Layer 3 of a small transformer language model trained on English Wikipedia (8 layers, counted from 0, width 64).
A neuron's activation on a vector x is GELU(weights . x), where the dot is the dot product.

Input weights of the MLP neurons that the questions are about. A number n stands for (n - 500) times 0.0013.
n3: 549,342,584,461,429,501,652,403,381,617,669,300,228,484,514,337,564,614,580,409,733,470,557,568,653,466,568,300,501,495,419,412,571,548,297,284,641,668,685,460,663,531,628,507,525,468,432,349,421,538,470,524,615,456,659,477,561,572,125,647,484,339,479,494
n5: 672,449,553,449,463,496,242,662,541,704,447,491,630,412,395,434,598,603,343,564,682,364,429,589,447,396,548,467,602,531,468,686,475,406,349,446,527,533,205,452,564,613,284,598,560,401,400,724,479,568,575,577,453,610,663,406,613,466,516,353,138,376,522,760
n27: 399,463,629,504,559,722,77,427,339,736,456,441,570,675,688,722,530,138,497,488,433,392,780,454,617,509,554,427,475,404,56,699,556,216,242,582,697,454,560,447,379,416,433,710,357,479,697,404,551,501,690,563,406,409,565,540,657,638,253,404,530,556,676,598
n29: 541,653,654,648,601,519,320,314,598,616,482,606,654,585,639,460,487,565,391,522,489,329,532,393,514,329,563,638,574,262,675,560,488,392,650,513,585,664,466,523,492,634,501,365,696,491,353,348,497,441,610,368,549,533,574,505,555,375,469,473,724,227,266,524
n32: 487,541,471,487,681,291,271,536,322,316,585,538,210,531,470,379,386,574,713,592,587,515,485,622,405,752,513,608,563,245,588,655,490,354,286,685,644,637,505,421,691,630,578,405,511,555,433,621,533,500,337,416,726,439,398,276,351,349,283,622,537,487,484,372
n47: 385,413,417,347,586,365,392,844,400,565,541,556,399,246,386,530,419,124,608,631,410,487,547,457,470,490,439,366,616,737,321,626,291,417,411,405,712,479,418,431,686,501,507,497,425,448,645,577,418,407,690,569,625,566,614,250,555,599,413,589,475,547,576,373
n55: 543,469,434,531,341,343,439,541,596,466,484,503,326,727,403,480,504,463,613,571,358,506,580,409,423,536,392,271,570,416,529,241,487,532,595,674,460,405,459,521,696,593,432,588,501,566,545,519,585,430,604,439,366,662,561,395,391,432,540,454,521,499,535,521
n56: 796,498,472,404,595,613,442,261,464,644,517,519,481,533,541,574,519,564,492,518,628,619,655,845,520,431,505,324,440,548,701,538,166,296,603,662,509,275,457,440,461,430,461,430,478,547,362,307,519,478,396,455,381,567,653,569,452,543,463,626,435,729,356,514
n62: 608,715,474,409,493,513,509,566,443,494,394,534,576,591,559,557,290,530,125,469,624,596,691,619,354,502,447,700,226,567,596,501,264,458,594,605,461,598,385,636,555,617,630,757,545,505,544,394,639,599,234,440,510,395,651,426,364,233,462,561,535,462,568,502
n91: 411,415,488,745,641,529,444,697,369,453,448,502,562,458,425,644,359,292,282,502,458,699,440,504,589,483,642,793,187,334,392,553,486,640,654,429,527,531,636,694,592,391,391,628,574,748,387,426,403,490,404,527,657,438,526,354,598,422,698,514,498,253,578,744
n106: 673,352,664,587,566,723,436,512,501,631,381,637,494,606,682,595,478,570,407,336,541,511,756,813,373,558,353,296,647,495,375,517,268,198,422,538,746,780,397,659,468,654,562,508,352,370,326,545,528,386,432,548,513,701,347,409,587,532,569,556,504,591,501,457
n110: 380,517,503,631,585,559,522,480,597,360,311,587,334,714,763,644,212,660,221,426,663,665,798,454,423,377,236,651,293,485,509,533,548,260,470,543,598,788,455,690,335,686,644,786,415,443,475,613,569,429,554,577,618,475,565,567,126,710,221,501,525,456,477,538
n112: 685,748,506,458,429,407,663,682,588,606,369,310,439,461,496,406,623,376,622,288,551,586,536,351,541,471,474,572,383,479,601,506,616,405,605,539,411,793,595,475,135,424,525,592,412,458,454,682,799,399,618,423,311,659,580,370,586,754,249,704,188,89,473,509
n117: 503,383,461,567,550,340,491,409,510,526,429,466,653,607,836,873,578,584,443,284,336,733,502,345,448,526,696,611,490,460,182,493,390,533,565,444,534,345,607,547,312,297,337,495,283,442,569,704,550,433,391,719,727,647,899,480,257,443,275,531,630,451,694,433
n121: 462,560,367,745,617,611,381,346,542,405,498,459,388,834,374,459,378,511,570,419,521,466,458,518,501,435,706,737,239,375,446,534,323,415,520,570,691,580,432,509,480,278,515,559,390,430,445,732,557,316,508,503,588,523,587,633,265,830,51,446,396,723,420,716
n122: 554,678,498,546,459,443,692,471,479,610,571,495,412,498,507,551,435,461,586,432,547,570,653,610,387,152,403,618,404,384,605,283,384,525,440,514,564,511,494,432,412,366,512,450,599,542,685,486,461,191,518,419,352,523,547,600,364,736,459,415,629,541,419,612
n138: 448,563,270,605,506,521,438,537,352,413,433,543,615,394,517,619,529,433,648,318,305,891,752,459,476,420,404,639,581,535,171,731,459,373,619,427,576,538,507,525,324,270,378,584,403,550,582,667,374,303,542,248,735,412,852,454,41,817,509,546,620,393,514,403
n145: 466,449,481,359,584,727,617,608,462,370,568,588,330,485,379,472,530,433,553,456,539,451,525,618,431,194,557,554,335,370,598,657,491,671,529,368,445,548,293,573,595,379,728,539,519,597,348,516,445,567,541,545,357,498,415,583,327,377,537,449,509,618,469,608
n155: 654,612,497,477,522,551,273,466,481,827,599,357,394,343,389,539,511,419,493,512,376,524,407,476,738,284,359,375,572,531,502,583,525,398,468,657,692,569,364,505,396,364,522,491,730,387,601,585,534,453,527,475,631,653,450,271,511,848,676,474,481,354,560,768
n156: 481,382,406,616,344,431,416,490,508,510,509,662,596,774,454,476,481,738,433,632,422,405,421,371,498,565,440,576,557,516,712,351,707,478,345,404,534,437,435,444,463,699,467,298,636,617,693,417,638,556,548,214,545,401,606,459,258,426,463,331,697,459,652,295
n158: 638,238,398,461,494,386,485,699,490,686,432,434,194,374,559,456,435,409,553,374,385,710,295,694,440,354,581,426,582,669,501,379,349,539,405,311,735,410,579,342,766,480,546,433,654,718,526,573,505,585,734,371,623,493,583,196,485,288,498,444,675,652,348,367
n162: 577,600,320,465,572,630,387,269,478,409,454,555,561,578,594,642,374,429,526,396,355,578,638,556,362,451,418,554,383,465,315,305,481,488,520,621,491,468,422,419,678,577,220,560,374,531,601,483,449,305,598,387,623,746,454,547,566,486,471,501,359,581,592,474
n172: 864,358,318,291,464,627,793,606,486,569,517,513,210,575,477,537,506,327,429,550,789,671,556,543,759,353,484,368,411,380,536,550,443,427,410,319,703,263,457,582,562,637,682,533,568,623,407,800,692,132,669,418,560,489,680,389,391,274,290,479,421,569,362,403
n174: 743,461,439,679,442,770,336,424,695,589,382,448,543,790,656,573,284,495,160,524,374,757,382,510,406,555,416,658,580,452,637,447,534,439,495,602,537,404,448,257,592,863,557,290,615,477,524,453,618,456,242,420,473,568,486,482,507,440,498,307,557,344,506,597
n185: 506,641,467,566,718,511,374,428,361,474,561,398,377,339,92,496,434,591,389,404,483,545,526,736,137,600,442,539,345,473,577,293,351,379,610,477,486,432,718,779,335,319,407,447,515,506,787,555,621,531,518,616,457,426,366,569,507,551,484,600,532,664,479,479
n193: 482,567,638,318,366,633,393,499,299,255,612,393,366,551,531,436,536,509,545,341,506,438,415,615,312,377,581,569,353,577,468,537,276,333,639,594,484,618,501,536,402,511,322,546,443,334,409,670,794,756,495,518,529,606,684,368,600,646,590,868,735,554,499,511
n196: 369,523,679,521,563,501,371,350,465,518,454,322,525,407,484,531,418,523,570,525,343,680,352,351,384,554,485,828,677,448,443,662,391,478,670,585,482,523,723,381,425,557,443,530,539,409,391,371,310,498,571,625,727,551,609,460,512,634,532,379,713,644,483,358
n199: 691,500,570,458,827,636,470,650,558,487,333,364,444,773,414,653,240,290,676,689,515,690,636,718,400,514,477,302,341,497,443,176,664,405,405,480,375,412,584,698,242,467,418,243,432,389,616,762,655,391,255,220,423,522,578,419,726,525,463,509,300,417,466,732
n202: 637,478,303,557,555,429,759,633,404,427,556,125,354,670,282,428,164,574,611,147,602,316,562,645,395,415,566,588,352,407,653,685,586,233,531,702,796,503,381,682,605,389,310,211,559,284,320,604,552,549,514,489,668,727,755,500,492,406,502,433,410,596,482,681
n218: 626,541,513,560,580,348,301,543,491,476,490,460,470,773,352,532,131,476,247,238,473,665,822,552,442,466,535,443,303,469,598,332,439,488,462,943,572,485,630,733,602,511,332,495,613,642,517,562,619,340,685,517,691,481,511,461,276,304,406,403,358,650,441,605
n233: 550,546,347,393,541,557,333,456,627,439,312,572,723,375,669,438,569,700,524,637,420,419,534,425,213,584,483,668,313,464,580,511,453,453,422,505,576,486,266,481,576,581,516,733,528,502,517,489,556,430,534,421,493,343,436,529,505,541,523,470,393,707,327,471
n236: 680,587,492,409,711,503,654,618,506,521,464,483,412,719,708,533,413,481,210,282,574,583,535,325,467,527,879,618,22,474,317,447,334,557,500,477,391,515,719,674,22,198,533,572,351,538,754,622,674,570,325,416,630,376,496,363,472,530,492,662,512,599,286,581

Each question shows a token from some text and the vector x that enters the MLP there. A number n stands for (n - 500) times 0.011.

" On": 489,386,515,267,465,573,622,432,529,435,531,414,455,488,533,472,453,499,567,413,589,361,467,528,524,519,215,629,709,549,506,567,514,638,509,634,463,474,479,524,518,418,502,437,508,335,623,323,535,507,454,626,491,489,567,657,517,451,552,405,599,499,559,563
Which neuron lights up most? n202

"V": 547,443,499,421,510,520,510,230,524,418,529,598,436,535,557,691,514,470,508,532,414,648,487,527,688,585,312,446,515,423,422,467,492,698,596,582,478,489,496,530,573,432,453,437,458,379,508,230,400,471,560,655,437,527,483,574,536,459,495,582,542,422,589,542
The two highest activations, in order: n162, n117

" National": 374,514,502,478,487,537,326,510,399,438,601,474,516,496,591,405,480,614,610,665,560,441,561,677,591,456,267,592,595,654,450,507,562,639,470,574,469,541,432,345,528,506,450,446,564,387,504,323,490,436,509,417,399,440,368,669,546,516,520,420,513,548,626,462
Which neuron lights up most? n156

",": 491,437,575,533,431,498,556,444,589,533,504,546,469,597,565,451,523,425,515,535,520,504,454,521,546,576,391,480,509,542,391,433,478,662,563,539,564,445,434,657,419,467,512,493,465,129,519,519,277,507,504,583,565,540,467,791,482,435,416,608,490,428,520,467
Which neuron lights up most? n117

" manager": 458,480,619,490,433,470,554,542,458,514,388,528,402,560,510,413,443,514,511,668,487,465,525,530,469,574,184,575,470,464,442,453,682,656,604,464,488,362,483,574,573,510,482,430,522,426,604,476,367,511,556,602,495,381,336,770,548,470,521,459,490,507,512,502
Which neuron lights up most? n185

"cy": 537,569,544,521,404,478,575,441,479,463,479,534,556,608,579,497,533,478,559,529,600,386,522,623,516,526,325,576,454,680,486,582,583,636,550,426,513,502,504,373,540,420,509,362,524,446,614,147,527,467,603,513,491,444,223,678,462,396,406,455,508,504,468,439
Which neuron lights up most? n156

"s have": 600,519,483,516,487,455,585,528,621,583,440,530,446,562,603,494,571,335,495,483,573,589,503,498,670,570,185,574,488,636,487,541,434,656,556,402,396,409,366,562,528,528,593,491,502,269,509,427,538,488,419,549,434,536,341,563,510,435,385,470,519,430,527,567
The two highest activations, in order: n174, n172

"ctor": 479,502,525,543,415,540,569,415,486,477,518,488,489,493,546,452,508,463,566,563,514,407,553,638,583,500,214,475,384,519,501,469,628,654,547,598,391,468,639,580,507,364,499,423,457,493,622,110,407,502,582,577,400,490,483,578,545,412,536,463,508,552,612,537
The two highest activations, in order: n122, n185

" of T": 617,461,514,351,517,543,369,306,449,408,532,528,447,574,509,410,496,699,725,427,473,485,439,501,634,594,258,560,594,512,554,510,448,623,540,577,356,498,429,447,610,477,534,501,554,418,578,450,471,471,453,552,509,406,474,607,482,484,402,407,525,546,663,544
Which neuron lights up most? n32

" and the": 640,491,468,519,380,532,440,514,449,440,551,536,419,540,528,447,552,548,579,408,456,615,465,577,568,509,173,598,542,650,418,400,429,720,523,478,404,506,479,504,543,494,536,494,573,194,594,492,491,507,510,520,510,505,610,607,403,525,476,439,459,520,572,486
Which neuron fires most, and how strongly? n138, at about 2

"re": 615,399,481,598,418,439,414,556,451,553,427,535,443,524,508,404,543,542,575,439,526,408,534,683,488,489,327,489,562,608,335,506,526,709,565,338,445,386,447,648,614,499,321,495,621,437,553,408,352,513,509,552,549,497,424,611,497,404,581,608,543,560,543,395
Which neuron lights up most? n158

" parties": 412,436,536,539,586,420,577,359,573,514,570,492,445,646,495,585,541,295,567,738,466,522,567,543,550,555,290,446,391,381,445,465,541,658,553,414,366,363,536,579,504,430,486,534,436,432,556,489,486,601,495,616,449,479,495,596,459,409,519,464,639,390,552,551
Which neuron lights up most? n199

"023": 642,397,529,466,492,474,452,534,474,462,419,584,505,541,530,588,417,492,522,549,432,491,490,428,517,559,337,518,546,397,368,408,598,728,732,504,367,505,583,553,447,540,400,492,482,315,507,348,381,592,489,563,534,459,393,606,592,376,516,651,607,477,626,439
Which neuron lights up most? n196

"ald": 546,549,489,460,477,415,569,288,485,460,511,571,409,565,488,541,535,525,495,525,523,572,530,598,649,540,283,594,507,556,484,508,576,603,519,586,453,435,580,428,594,432,511,333,502,472,647,90,479,500,541,535,482,452,355,597,621,380,492,548,516,452,500,527
Which neuron lights up most? n56

" with a ": 674,396,546,449,346,514,471,480,533,429,534,522,496,493,615,389,385,509,480,495,485,495,534,512,641,399,288,417,571,514,490,462,609,724,638,531,510,524,362,545,556,582,457,484,500,275,469,601,483,401,578,575,416,519,533,649,447,411,512,606,409,574,549,404
The two highest activations, in order: n172, n55

"\n": 479,556,564,440,506,562,575,523,431,445,521,524,453,602,541,247,455,432,517,395,497,475,438,557,528,600,530,567,478,828,446,590,468,654,406,428,364,496,510,403,431,529,514,430,563,416,598,417,522,446,487,461,408,462,396,785,596,580,486,561,421,426,510,524
Which neuron lights up most? n112

" Reg": 524,344,522,408,459,519,432,403,511,405,612,513,515,518,520,386,493,417,634,627,630,432,470,627,576,513,306,600,636,776,466,566,527,574,437,646,413,473,501,540,550,468,446,477,602,517,580,427,380,435,637,503,368,443,358,569,566,389,431,379,478,492,558,452
Which neuron lights up most? n47

"887": 469,479,499,547,381,452,431,432,519,435,467,622,453,528,499,513,518,485,554,617,564,551,424,667,555,564,405,630,322,526,321,442,583,745,635,536,400,570,523,485,490,555,370,431,652,360,468,264,416,483,493,484,462,468,437,626,611,436,547,558,473,483,626,455
Which three neurons fire most, strongest first? n91, n162, n196

" the B": 588,506,519,439,532,484,410,332,519,408,581,529,358,442,574,428,414,594,704,398,509,371,499,532,603,602,259,577,606,669,454,482,501,634,557,579,449,547,451,466,502,631,571,432,580,379,518,487,508,438,429,488,477,420,452,680,482,485,490,402,535,614,508,386
Which three neurons fire most, strongest first? n32, n196, n156

" Per": 555,466,512,417,466,440,458,420,504,480,519,476,480,487,518,405,511,481,614,492,665,414,459,689,574,552,376,705,465,820,422,552,493,573,437,532,520,613,411,437,598,507,468,373,639,487,594,335,455,443,526,431,399,421,349,612,531,429,483,310,588,502,544,511
Which three neurons fire most, strongest first? n156, n158, n122

"ust": 462,537,585,465,484,420,613,388,507,522,564,491,478,609,528,500,529,488,500,589,583,515,513,524,590,497,184,493,620,510,535,465,454,665,471,547,462,466,495,517,555,497,478,424,507,610,616,74,464,553,473,441,405,467,303,587,561,440,491,491,515,602,586,486
Which neuron lights up most? n156

" mod": 627,392,430,501,434,503,491,463,524,467,638,571,481,424,516,486,466,395,596,537,440,414,411,534,510,499,205,493,613,592,535,445,466,650,487,374,352,371,425,675,697,475,522,548,570,470,596,540,430,552,525,593,491,538,505,617,584,332,525,415,496,623,479,475
Which neuron fires most, and how strongly? n158, at about 2

" eas": 521,379,475,408,534,326,564,492,597,620,548,501,485,431,552,470,493,468,515,619,576,468,492,437,418,582,218,374,583,529,484,414,351,562,513,426,387,380,479,594,614,517,494,454,553,534,614,640,419,457,522,647,519,431,527,669,530,378,647,595,616,425,444,479
Which neuron lights up most? n47

".": 578,484,575,407,448,423,588,444,574,454,542,606,452,625,666,520,517,375,333,359,503,527,438,471,588,596,411,609,538,618,411,539,471,681,567,571,476,436,545,590,313,411,549,395,520,272,611,440,486,522,485,551,484,436,435,670,543,352,550,475,490,532,507,438
Which neuron lights up most? n236

"ores": 529,541,536,413,500,425,517,417,569,467,491,472,480,587,566,472,579,357,537,660,577,410,484,589,570,569,325,598,365,621,410,528,497,636,550,553,409,421,559,494,504,529,463,438,578,355,687,149,423,516,546,451,525,464,396,687,469,427,459,482,578,494,478,578
Which neuron lights up most? n27

"2": 592,391,523,488,434,460,451,601,434,456,506,571,535,547,519,474,463,478,548,438,468,524,420,499,616,520,411,501,599,493,368,462,503,749,703,545,492,493,407,619,509,563,389,474,544,332,433,283,333,519,571,536,635,423,464,639,540,315,512,705,516,519,470,466
Which neuron lights up most? n91

"ris": 616,429,542,576,479,428,632,449,395,465,419,517,477,613,525,465,631,504,484,439,603,472,501,559,550,623,249,595,499,550,538,535,438,733,438,480,433,417,562,428,539,467,519,441,585,461,688,175,408,594,467,572,515,368,401,598,499,461,512,489,508,447,471,501
Which neuron lights up most? n3

" Mac": 475,417,698,420,514,561,466,403,448,433,515,406,483,528,559,352,580,563,605,465,680,387,444,621,356,585,290,579,529,643,584,418,490,668,502,485,479,499,506,442,543,490,549,471,559,524,643,418,430,466,441,425,484,392,364,656,585,584,473,391,568,608,485,343
Which neuron fires most, and how strongly? n185, at about 1.6

"\",": 561,583,508,461,440,444,661,396,509,509,398,552,388,576,530,504,527,348,579,436,579,642,507,477,625,539,305,574,445,451,449,425,466,800,561,482,402,421,486,596,461,427,476,479,523,234,665,468,450,459,527,597,388,504,549,545,516,504,485,498,577,438,572,564
Which neuron lights up most? n122

", F": 605,423,466,439,450,543,532,318,530,472,339,460,383,573,682,418,417,498,575,398,520,532,481,523,731,593,333,535,633,647,474,553,535,595,609,620,437,586,449,516,540,479,565,277,517,440,471,443,447,495,442,580,453,375,372,597,611,494,425,438,549,498,568,475
Which neuron lights up most? n174

"or,": 509,507,537,554,352,440,560,466,597,513,455,498,424,670,534,449,589,441,530,494,497,541,461,498,577,545,269,500,376,508,484,468,487,612,485,626,506,387,506,606,506,478,528,448,441,232,570,399,397,534,568,602,537,457,435,800,437,477,443,541,527,407,644,553
The two highest activations, in order: n110, n55

"6": 516,410,561,457,498,459,545,482,525,434,518,515,500,582,438,428,461,416,497,552,600,509,439,588,569,431,461,639,422,646,497,510,525,796,546,559,430,471,409,529,486,527,463,493,590,300,418,122,374,568,495,555,541,472,500,705,578,381,564,505,472,496,524,537
Which neuron lights up most? n145

"arl": 421,516,436,627,401,484,596,280,537,524,563,436,438,559,450,518,545,585,570,628,495,561,551,536,578,439,300,450,428,524,636,434,542,644,434,484,457,430,591,377,689,472,469,456,469,534,610,151,488,538,476,531,489,449,399,568,578,501,580,477,474,486,591,553
Which neuron lights up most? n3

" July ": 525,503,515,320,439,525,564,462,446,456,535,468,481,551,511,340,394,504,545,343,679,377,462,635,671,570,411,685,468,482,545,498,445,750,508,599,504,477,549,438,438,428,532,343,553,473,511,465,442,512,508,604,525,386,441,724,562,357,534,422,551,513,626,410
Which neuron fires most, and how strongly? n202, at about 1.7

" st": 513,477,486,489,416,514,454,382,529,582,454,474,466,538,554,457,470,548,576,498,431,501,296,545,609,552,171,465,521,585,515,433,498,683,592,452,485,460,381,534,688,476,514,553,587,378,598,578,317,533,570,565,565,480,468,597,500,345,486,569,414,611,548,525
Which neuron fires most, and how strongly? n158, at about 1.4

", ": 689,462,562,497,402,553,435,449,482,461,493,618,536,479,510,423,398,541,527,431,443,646,423,476,551,551,464,461,511,438,448,516,554,730,656,531,450,519,451,520,523,588,379,486,531,218,519,587,326,448,597,545,510,524,501,606,560,315,402,643,478,550,410,436
Which neuron lights up most? n162

") of": 612,582,447,551,367,474,497,418,522,467,476,579,430,602,508,527,479,526,583,446,405,516,455,496,675,619,302,559,418,507,526,418,518,630,609,452,387,449,486,615,622,440,432,569,506,159,605,552,433,460,491,617,579,451,442,591,460,422,406,607,506,449,561,548
The two highest activations, in order: n117, n162

", D": 514,412,471,477,365,499,512,290,580,488,522,448,406,618,610,434,545,632,649,403,496,533,490,433,545,644,298,488,669,576,523,517,535,635,554,559,362,497,407,548,592,507,544,369,414,451,504,504,457,510,407,538,516,385,429,682,588,526,382,368,538,538,495,591
Which neuron lights up most? n174

" to ": 670,467,497,412,410,516,498,440,420,548,495,555,498,450,522,431,357,543,559,427,461,548,455,487,639,556,372,443,455,446,437,412,572,752,669,516,498,437,487,549,493,557,441,448,555,266,503,681,374,580,615,547,551,485,413,612,535,367,394,664,532,513,533,424
Which three neurons fire most, strongest first? n172, n162, n3

"ro": 529,479,561,535,394,424,536,435,418,466,476,459,505,539,652,457,604,502,482,467,622,327,468,619,592,542,257,691,532,601,418,510,402,671,476,467,461,457,457,501,473,452,590,386,628,490,627,180,461,531,478,563,501,493,376,613,528,567,528,409,592,533,502,460
Which neuron lights up most? n122